Layer 12 of a small transformer language model trained on English Wikipedia (22 layers, counted from 0, width 96). Numbers have three digits each and are written without spaces.
In attention head 0, each number of a token's query is one row of weights dot the token's vector x. The head spreads its attention over the tokens so far by the softmax of query dot key.

Query weights of the head. A number n stands for (n - 500) times 0.0038.
q0: 451485540510483523493471500528557480529530510514521490509451512481552518495523519449532509503503454480501475533499471517558491524490480455521510513508485544507515465505503515435496503521448519472524500528500460492487482525484499544543458495544465506536553490506514477550537503516479518458
q1: 493501441541471492476515478473608568537463444605519575540504481548493498524499431485538455465508612543483638371490523520549515441477505514513533414603550541642543517555476470541600449441382505468463430518599445394417434518566508412568653562515358448518469493575570392431442432459525574551
q2: 464459494526623521512615480428423609552549462420577554414556564558509501483601421652464621522455497545484438426529527552459528597548645402458524435547562557500576441400498455532446451465526454562466418492460506597468624514521565434406479557503628340456480633519335512529515467480481426427
q3: 524455391488415419487461578560407446371510539514406552454532518432382483640382466362405526317501545324682395510374339382418578426551443424466591373595622576681481589588523673511628406571414373570601551537384420548747554681403440643422618488660633535523377550389530485567588736673536535460
q4: 493512482583521491484429513479433490594348443381522423374514464487434557573453542527475505447468554450504496440494501541550493619480524607564523529522543585528554596185541572533506461451457594477429502525464455533497466479489445459521410500505420553476412542424527503482434415595521483470
q5: 490581454486656484584540467454489490567493479372437430522466524410569529640457451530499512492420546482462474489384580517506583497479587750474499467474545511591539551378346411491471458495517553507442541530451463440482425439530305469541379528534376693358424536483530448520537534472480535547
q6: 576426474579536445486511497590479508484570414585481574440490517473419466581489469571405516560482512433537506526587561556479540473528579465548431421534459434517451506422392400466486360462493643644465457456418527346508437545528490451481499530462562468483443500576549511442471521431474574586
q7: 601462609599555496414364489541413540476518482379513502521413482335499581598413455474500494465480441552591463448516481497425567490522340688508399508407349559448597333526573563448707392363402564501630500545244615441609437530517314519510478420532532538561435609335562517523472659527295383654
q8: 414509564593614526274475547418380389521574308513436517441421418476422675978666426524579707635462552401594683517355626685712391404571802658410374632646557332497645449433681704739325813670414707741491566453177478229329142153554379572453355487695173431222376786381342548312506568372666631438
q9: 483606377484507500546494485390499460503455407595530534331428403456517490471448422417546336467557582526504478533516549441463562560623443594507531519527400537476541406638505481397638427396726410564505534586522478529620532712416468598470636600642589601498558446546599512441469495583513594551
q10: 512432479709285493531568515717416417617343547604644497412418614383482667384542438425431701546302411585525586783721465539538428518495784550673545767386466384454438405378505371558397337513495369318762532521412653497518489440522303216497464427491554472621453669468408579355497525555625437363
q11: 479372362470611615589579501468405620524601504632572389569604489629487574420496750453573573456561627525493424521460439491541485563465504687508524569379487384562500412538627668527472552368618332585618482483408452612515638606386524382623588586206562535650552379622504500409575414676560506562
q12: 448477568481471532477533440495540562472536472571386492462672558520555408403455705596526429571630463536469534619496546662494644420590486302475525513569403476749577516442481315537474555501452568431424482573480367360506558399413565570454519473697536464658396428641497643538492532459679650443
q13: 506493458528617399584514459359482510464562441451482430500322490349476331548456356471585529576549572529379478442639501512506454567467393481436490541447474369491548441458524428546506717529524446504500612607272555619599581531415459540504521462438400515554513396493452458426544522452582539596
q14: 409511527401408410488471536531473469498567515446432560425584409384372502241467573411494425367491444455518381384609561498523375608560364354393494450362512592506565474547552624511506484468608491452545551509545429425506386572535612470471465551333534402536522510464501479619549362511489534565
q15: 479550500425396453518507564559446532494507533566609458634510503602515530419415442440451463396460390480453589495564448536412572477513442369544527518558539537547520587602491371410494550747493487603507517494583607528459549487472659542417470503247658452459493361457466385521599446464537608484
q16: 479539400520435403384505547496609526453517485504502451469484556536601500455475596505461554512488437389465660646427542419521546429590467401659492556476470489525441426548461550505524517532520483510615444426509480512536339627495442461607393415579467578586502639477504548587603553481562578502
q17: 561505485487513487492478560568436463440486471514462524547599511471413464454454473556409503514475506514511544531519528465484551466449523589582486500495562472483477543462455483514495492466539522501530507523448562483519482409489537436455539498462470580472417480457520531420441544523497507577
q18: 324466493515570512466505494490461495535565472547451503511470416503623546403589556445609496481507662527404576484534528402528538455547486515547525517563471446463491471582493469433498479605432515432547496520632370577450487502522560478532582554470398441541568481524516453582501514476446410556
q19: 516506568622494507555513585499411618380528470508357467486603539438498505531447465479438534435496507590452650468454538544398465454474551542437474511413496525662660496483457485684425550460497456493482485487395465526468477537552558431484499413472498548372434519513456480557511464448537475503
q20: 461509322457543568550469521557427574598470314425469460471513553485640615423505479597524520473455558481387460492588479569431620460546635567624493536522640530406446592519512540480558499599548577599454383450484618474508641497494446373506472513490525549480446517514605535593554558441448426553
q21: 583540458554519495476593450494442600577553584465484555672469498544473449484417406546507630583534336522562534588433544550362469435426693550498606499432580637608475465243392285548524462520464510488465411511482530341470519342509497480482420518448427499520427577528583488390441410468455541543
q22: 524521463374497549327470533515440385512516576448495506514530360528429413439511612409596518554476486437516499504440523434608489528506526423449452503516487510521533473639555457477576489404515486468494514594503474641522432468488558575460519500540482434457570448545500531456499576541525551417
q23: 476515468541526359460416609640355351572408448454493337448408440499540558677527453519521563539694506383496397462707572519375568667523505578519532330425457374404403595583388566393469419556539578429469648394495530446573424438561404392632389658536456450519460441586626535483507429534521497343
q24: 325656588750452414608496418445558637506551521395550564423408542369391433285582415497420544591603604441446505580491505509511503630331571443453430760501425440568538418483542540622497459533549569452624332504628489438515520197412587555539536348646608494596528449369617605556336441459492696572
q25: 505451529671463516739421508464525391510639487364363331455577444462633636321501482672479498423601428455435414618550365628515244580422320610466631466567506429524587690367588394717465451366463513551327292440632404420438404284390540561461437307277561448710522381455528424716634437445398505491
q26: 451519429789403528546315442361630534552435511399642501649604546554375375574456391504474444558751244564513495584376430635656571537297317493162630480423413532692632392481408454503580598574477701566638694514486381347619421277504516531284523273615392436588538415451539685388396420400393462415
q27: 425484518612445545489344425524561479427568444560642523520481513423434597289558356458429434397474405601514596510475410547448576531610439481474499474543623494504519490475476520639443522364619411490430490485561529561450496545434594555494604569352540476593549386539576514434417346449593480531
q28: 412473571459383511452492512492702607584443449523588634413573543554566566463436596519543389521655469492479436555448539657646398435440509468422473687483440497432550371537431396369424463402466575344549538492435449561652398538315529562502525377456529452436607514352508613575456229434359526606
q29: 533484367600516519649594473501371564626464442433466402405587435461482531563541653563509486524619466514513563432577465545543585480590508540503483508492436586405456553558450607407630497528556452532456612543528512530545525531541377428546680602579512355569481472564525445436492509390401430302
q30: 662727469671538437580517495394399546297491507327550495405319588443502427478576349551444523700523349396577308507572511376580442723390720659615422611508381547470495398276325401638508515244648601438549496591619635527497611549542491495503511655446534449473533537459566515310450681610571412652
q31: 537600508705502464498590398507696464584573505566558546383432481634475457649498375442392558587511483422528499485539567624567420498432494510460434576504456474467568484587390494423682384449314448388571417502442528457636547440591578396585415610502520530472694587463512476489447487372484466489

Each question shows a short text with each token's key, already scaled and adjusted for position as the last token sees it. A number n stands for (n - 500) times 0.0077.

Then comes the last token's vector x. A number n stands for (n - 500) times 0.0044.

0 " multiple": 336465521487423508516490510488507487480483500513504506525463537500755502508497508531479504512532
1 "-": 412478529490441490510504503511513470504484513550460457557454510499685505504488507521484482508524
2 "leg": 620480502497476508505505504510507471486463479506463426526431500510690500508488511530493464499537
3 " fl": 718494499501478535523510508536510487477489509511499438554426468496697500509505512532496487506491
4 "ight": 619516491498460513492499508510514472494479516540533455542469481508717513500488507530484498514518
x: 622458511371438574399597261437433610478427443433618437438497424548695324437517388524451625571494455451633557529428549497457513432668599481465422580495476501456500491738499530418612514279605465420614529465726420606602472528533492617529462464561466395506618349523483368401483678477396433373
Which token does the last token look at most, and with what share of its attention? 0 " multiple", with about 40%

0 "qu": 307470524493497526540507505519513476491488514526492498520455491500611502501499514524497492510497
1 "in": 421465512494471540535508507508506478493480503527466477536469476511641508503495508521484473512502
2 ".": 549491517505409480500492504520508494494491505519480467556491517514723538504518507504503484503512
3 " Her": 679493495496437517489493503508509490490488526531497427558462505505649505509516514513485511498501
4 " young": 625522491496457526487497504507507496487483498524530459554438505501667490512505508526483498506510
x: 502509620511366674430378463465402523497524444430477576514391395615633524289554437380489546489564354412602461588547539416591478631657510541559555420476399517389522556692523596395485457563607344540592578504558350560525422627525413558328586494575386362599562402683498624667559770526507380599
To which token does the last token give the most attention? 3 " Her"

0 "ering": 240465539493441524522502508511510466492475518546497518538458526509775520506483511535477485516521
1 " a": 377460518503404524491492505504517467485487556531467469586496517496755515496521515524485506514512
2 " rele": 630462506484475526528477503475507478464472477507454400538384528490723503518488507518482491482537
3 "g": 786497502501473536537516505509508467481465485525505393520407474492747507497494510538492440506519
4 "ation": 657515501501456507506486505526514453495499515565539441548444499498774522492484509533482498527508
x: 608461561406459544594553314489433424576496621486530576567554364526630435455517459568475534502614467500493420572462406532490507535584483404406466446470487530593531445830394604577539450430535432577604412482591557630524478408551543518611509504554505501536488476438561448476373634512483459389
Which token does the last token look at most, and with what share of its attention? 1 " a", with about 40%

0 " 19": 308459532498466506527494501489506471493484477557498502532462525492647507507492500514485489502499
1 "14": 417474528498444491520501504506508474499486489532469469531464520496683520506496507532484487507512
2 ",": 545484525506415489502486504526510491496500508527480454561486504511707535509505508516498496511501
3 " by": 656509513503421500491492504492506499498498499523496455553455515506734518514496509516493474502527
4 " Minister": 598512502503442504491489504494505485488478518523526433523425507505720512503495508529483488500523
x: 589431540422591517353581391544487426500418703449411609429500476467632521531406466520529386527457407511434230476492392404515520427646481406382439545541487492578465408764425692440583403510430337535486464493490398636546559456407599565478572480549419504538676535640501567543404621379510459545
To which token does the last token give the most attention? 3 " by"

0 "ı": 339479512490468508528501503503504486501481519517497507511467496497618511503500506517484492502501
1 "m": 431469506498457519540500503506503479494484514516473489508466497499606505503499506522494495503513
2 "-": 587492511498470517512502502513506476500485507525475461545480496493607511503494506517489486508509
3 "ı": 657500501499464504513502503506505489503479513526499458528458488500623511501499506518485490502499
4 " San": 574504491504469513518500500502504479493484506520526427548462490499624506502503505507487495497500
x: 540640483247398618409542637435524481470523698469359490508622463422474569441399608419616433524652483504474441482361507343595504462551584594501478456562583590533452369690565573519535393412433215575645410675505370628609539627482559550540512616718425585480587468466461482622352560522531522519
Which two tokens does the last token look at most, in order? 4 " San", 3 "ı"

0 " front": 248454519483457531526489508478513484484476497532497519517450508491755503504492504520477493526519
1 " of": 374468536503403512496487505505508501510494521510474454542455501523769507502487517508477480523547
2 " the": 547464506503406502480477507496508475492499547523467428559470499505776512488544510516485498516510
3 " mon": 769493494494421548505510502508510492468477523563501387569442471500681489508507511500488484497530
4 "ument": 658514491498440520484488507507515474484482508514536427528429494507763523501496507546483508519505
x: 553467613379469517609484381471427410540489500590554568412508415612565565460483502529451566519660553511640407561426391422506520568588547349506387445457491485543492524799455605383510439395522469619540466565474442562541536499571566523298434522541450407507521591559581408427373603461367520367
To which token does the last token give the most attention? 1 " of"

0 " such": 432492516489446488499493505493506499492491505515502490504479512499635499511497506506492507517519
1 " as": 443483517499445495500487503491505500500499506501491482521466517509651505508500504512497500510520
2 " that": 519499511498438500497496503495504490500498503523484475537480517500654508498509503519496491511515
3 " of": 585503509502448499486492501499503501504495509507495462534481497511633505501495509505489486507524
4 " Qu": 561510499502494523517508501513506487495502507521521464541455496505586500503502510516498502496504
x: 402462454077444509461415557360575528437423698561517594563426376552784450453516834399525501452567425470509522544411447300467365565677570526640457372539459507520471500563485567562564454507502324566392473395576410583488416745646439561566416474493466449482479406571625509624569574529563501298
Which two tokens does the last token look at most, in order? 3 " of", 2 " that"

0 " mon": 231453531492424549512503505512512486469468516555492518549477504491722499507505511499486490500533
1 "ument": 377461512489448515507491509515515470488475494509457484534459511506782521501497509529486503523500
2 " was": 550484513503381467504489505493514491488494528525470419602494525506796534504490508544496492514526
3 " commission": 714499496495408514482480509499515484477479507549496406545480495513770520496498508522476507515529
4 "ed": 635516498500391494480479507512511469502497498542526461590478494493799514501480514525499484529541
x: 549445536570384577464542329426411510503441545410507561426523455555615477541527444578450522617455449422563390470546459520454580474639554400453486483544515518570562486835499576551540540511491330428557491497575567508542564466520516556512490531630523390504498426498488613561596626563490550377
Which two tokens does the last token look at most, in order? 4 "ed", 2 " was"

0 " through": 322471541501414499504488506492507475503498511539504496526463521505779504503491509509488484521546
1 " the": 400462517502420494483479508500507474489498539523479483550480505503767511490542508512490493518502
2 " m": 618473509497456541537497503524508471476490519553462438570408492497672499508508512543495498499519
3 "urd": 727506497497449512496491504501518492492462504544495403547459478502679501503479508534497485510496
4 "ers": 631524497496457537490482506501513479497496519546529447536459491503703528501484506547473500507533
x: 696567523379598409479566455555447456569517537475504552402567425612605517549597437602553492446522403429493497629485468547455450498652540320401460481507513512506541437790519421479552547611401386513611474500557505671594425446541562435356647475560576367529547530558563333458422633391449568455
Which two tokens does the last token look at most, in order? 0 " through", 1 " the"

0 "r": 318476507495466530533513505507508478494484510519495512514481493500625507501495507536493481497506
1 "uns": 425472510495485520521502504504508482500491516518471462516474504495637519503491509514485485509520
2 " and": 522488521504419490494497507512507504491505518521483452546482520506691516513501509505498503518520
3 " S": 657500501502478527522503500514509483504504520520500432523454484506639512509497514514486492499514
4 "ext": 602516500498459518520499501504504482498492505521529442535450506505636509499494512512487475507517
x: 372409467326425555442474413526506471574520608440424414544412388503803534503469410539472575560599718384467341640472514487503506508411464454487669496502370529427447472734420442491519387528554293550580503588449470615443514527386603528552517428514426627504520228623694327542478609656425427476
To which token does the last token give the most attention? 2 " and"

0 " is": 351462540497416457519488503496510487484499532522504490547471542511783530502489503522496491507537
1 " about": 399488546494423490505486502493507496499498505566478448558447524508768519498489508496495497528548
2 " 7": 588481515491408489520483505491508462497475486572463414575461525490697510501496503527491482503508
3 ".": 651508510506385479486491502526508484500489480540496433590499511529724541496517505522501473482515
4 "50": 615523491499383442513495507505501477490473473546528412585434511505700524516498506534481489495506
x: 475428421473494654421502545459550300553679482598454533371477357427501251504560521577501631656433530315527367500520506315529389442524591450480536568376597431337561436711514595331507541478511562528406446623514511502638425474588484572411578524463469532531517211587500678536327614532409564376
Which token does the last token look at most, and with what share of its attention? 0 " is", with about 50%

0 " their": 317470536494401495494499511507513493481479543519502503555472520511780506498522513516485503523520
1 " 20": 367454523496419504516494505490511457494475482569461444572469527485708506502492507527479489512505
2 " year": 603473521495435514509490506503509484487488497540461427551432537495764528515490510542474494513533
3 " ten": 733493494496395512505484509515507471474465479544496399574449513492735511511503511528480481506503
4 "ure": 634514501502445503480496508514514475486477521550533429541439512498776526505491512540479502516522
x: 675395481571470512525544405462339443581400632487555569542486384461666477448525512481485587495644435473571502642561465450417474601564608433410493514555441451537527381810433528532420532415550493536625477544502531599604537453495664555459513610650436393547530486560533446434326584471453509446
To which token does the last token give the most attention? 0 " their"

0 " trad": 242453527495439523524485506518515469483480499554496529544460511501728509507494509520486499514499
1 "ition": 390468516491450527507490510519518481485482507546464463533456504514734522503480509539486516524512
2 ",": 535485526508370477488483508525516486498504521543477449591496510506779539507500512516495504523509
3 " the": 669484500504407493474481509503509481486497543526493409569482497503784513488547510520490499516496
4 " he": 643525484495434520500498503477512495462488521529533448587410510483746511522509508544501514502509
x: 501528608459413598445488461402369472516615488416485381429448493459667529376506551267582607543423486490538344785400369398506406529527552444733432428499476598576509558737517400424451487562330404594429442469503445485545425604604533586516486577529356425652534541472455438552555522485513545567
To which token does the last token give the most attention? 3 " the"

0 "C": 353482521495473497532506502514507476494495505515496497518469507510635513507489509516487488502517
1 ".": 439485513498444499515498503516505488494485510508477483535472507514657523503509508520494479500510
2 "\n": 537488519500424476511501504507506499495492503512486472539473509512700530505509505510496507503516
3 "\n": 592498508501425469503502503513506491496495512508499467552482506511713525500504505513496498504513
4 "D": 564512498503476506519502502523508482502513510522522453544451493508638505507489511520489495501514
x: 498436515057477502342509465490502462567472664476530568522488403393658340563662507561572384528538409472427475528547543412602485501622517398535450362585530440528481477591483458465591544344421235572393456493505311575446433662594413532556646492459344390552430261422427530619538617485510318344
To which token does the last token give the most attention? 3 "\n"

0 "==": 414480549496378416532502514512510494499494484500493550506459542532855519509516494500495510503514
1 "\n": 436473539497371435525499507508506495498483520515482482546466540529860538504515502512501505504537
2 "\n": 573479524499371440520504506512508478496483525513475452571470522513844531497500506528493498507538
3 "The": 654481503502397472469477508497509483496493548509493408558461501506804510492539508517487500509507
4 " government": 633522489495427502489476506486510496484482541539527438545419509506741518495495506556475514514532
x: 543422514388534532481557244438371395520561521503476546411464508521662604351537437431512508477425419504550361543466419348455528440502588452436339459448469450574511454791478492381499457503406375570463434506517416609576517479479581543373543469527440477552555579551479452503364669476410445491
Which two tokens does the last token look at most, in order? 2 "\n", 1 "\n"

0 " Stadium": 269463530480418486541503507508510488486478519539492542524434528511784527502505503532477517501510
1 " after": 406487552499400503504490501484505521511510506529480455559431538523822517505495512496497476519548
2 " ext": 640467522489473509511496501534507480497473513515458423541382516504709507517485519489488472509527
3 "ra": 741497506500421539525510507510513484492470488542500423575414491515714511495501508547477495506518
4 " time": 633524501499420527494494505504512496494492512569531431576458527513734530499488515540485507521523
x: 577377513395371513392546366475412514409526596512508526301524500467658415442520436446491672549456437392554525511533542471388582593603727418461409541557425578524477565800391570511449437481558457582528561477589429709634447486461592484547492403506483472500494363580544528538399524522478429437
Which token does the last token look at most, and with what share of its attention? 1 " after", with about 50%

0 ".": 412485525499441482512496502515506496495491500515498503518486527513657524503512505503502486499503
1 " She": 451473512492466506515504503507506496484493527518480492534458511496627509515508504507496516494497
2 " came": 535486511496449493498494503510503498490502509507485469546488512500683512507503505507501492515517
3 " to": 568503508504443489486494501486505500500498521527495460563490498510649508502502505491494502509528
4 " des": 580519492504464511493498499508504481495483503532522457525456510506615500500506506501499495493498
x: 412374621422464507416436519533490399488540362364508425572473556558574505533506644237614558524482465453504461577511416227603497502779551507574483394473457561462403346701465661456526435387411534470567514379404500772592554717640370485583577534460454574714450346548527500475501630544579472440
Which two tokens does the last token look at most, in order? 2 " came", 3 " to"

0 " but": 389471528490436500512493504495505501496499503518505505522465536501699517522506509509498494509522
1 " modern": 417470517496455515506491506494507485490480499521473483530473503499657501503497509520481497510508
2 " histor": 576481505493486522498488506494507483479483506524473452543458498494654503514500505509483489512505
3 "ians": 622500506498459510480486506509510494495488525529496451539496510504657523502497504529483506506517
4 " belie": 580515490500444534491505502504511502484478503524522448552476500492672518507504508511496489505516
x: 502342546492477522343614519449481500439397607489467534416463412520790543589441483380584636613540389638660460625517547304515455580386607521583368537392573549537530415696613428468512390544398354515578593420498466673529562805568521388511400563568530540616637462556586600537475706581501613403
Which two tokens does the last token look at most, in order? 4 " belie", 3 "ians"

0 " from": 407480521499452495506490504492502493499501510510504504509475513501678508503498505501493487513521
1 " 2016": 432478517494451499507494503504505487505493504528485476526461516490636514505497507519497497513510
2 " K": 578485510497477513525503501519504487497499516518477465530465479502619504507500509510489496503509
3 "er": 643493501492473529522501501499504487496480516515502453525451486498616493499502508508492484497511
4 "ry": 585511500497471511517507501503503479497479511518524455515460490501605506504491508515492489498508
x: 401403574363500614388476510492416331656503689379478520539586266564539478370520578372480460454470712528562479568484477549505446594670230515451471512639549520431530699756476559541527567436571533505497555414606449509613526638380536452419615540538559489452606274528563367387511552499439599510
To which token does the last token give the most attention? 1 " 2016"

0 "ol": 291470510497466535524513508507511469487469512521493531522475498503658508508495508533484476494503
1 "lect": 411472518493483523521498505519508475491479516527462470527464503500661506501490514514478469518510
2 " an": 575475505497444525490484502506511481490490528517466433563487501494677508498512513522486501509517
3 " other": 675504497494437534477489505476507480491491512526492434550468497492707495505502505520479494513535
4 "w": 617514491498464515527507506509506473495492514540534463529447480503686494493487509548493477513507
x: 464574372252384433316461335587535483677441542480441537598500467472829515374671539298568659672527532526450404468592512380610471647587416501516462467585432551735426674634476551430524468582502543518438373324662447550497473639623427616458577506570478473564476470342390363484407603505472596476
To which token does the last token give the most attention? 3 " other"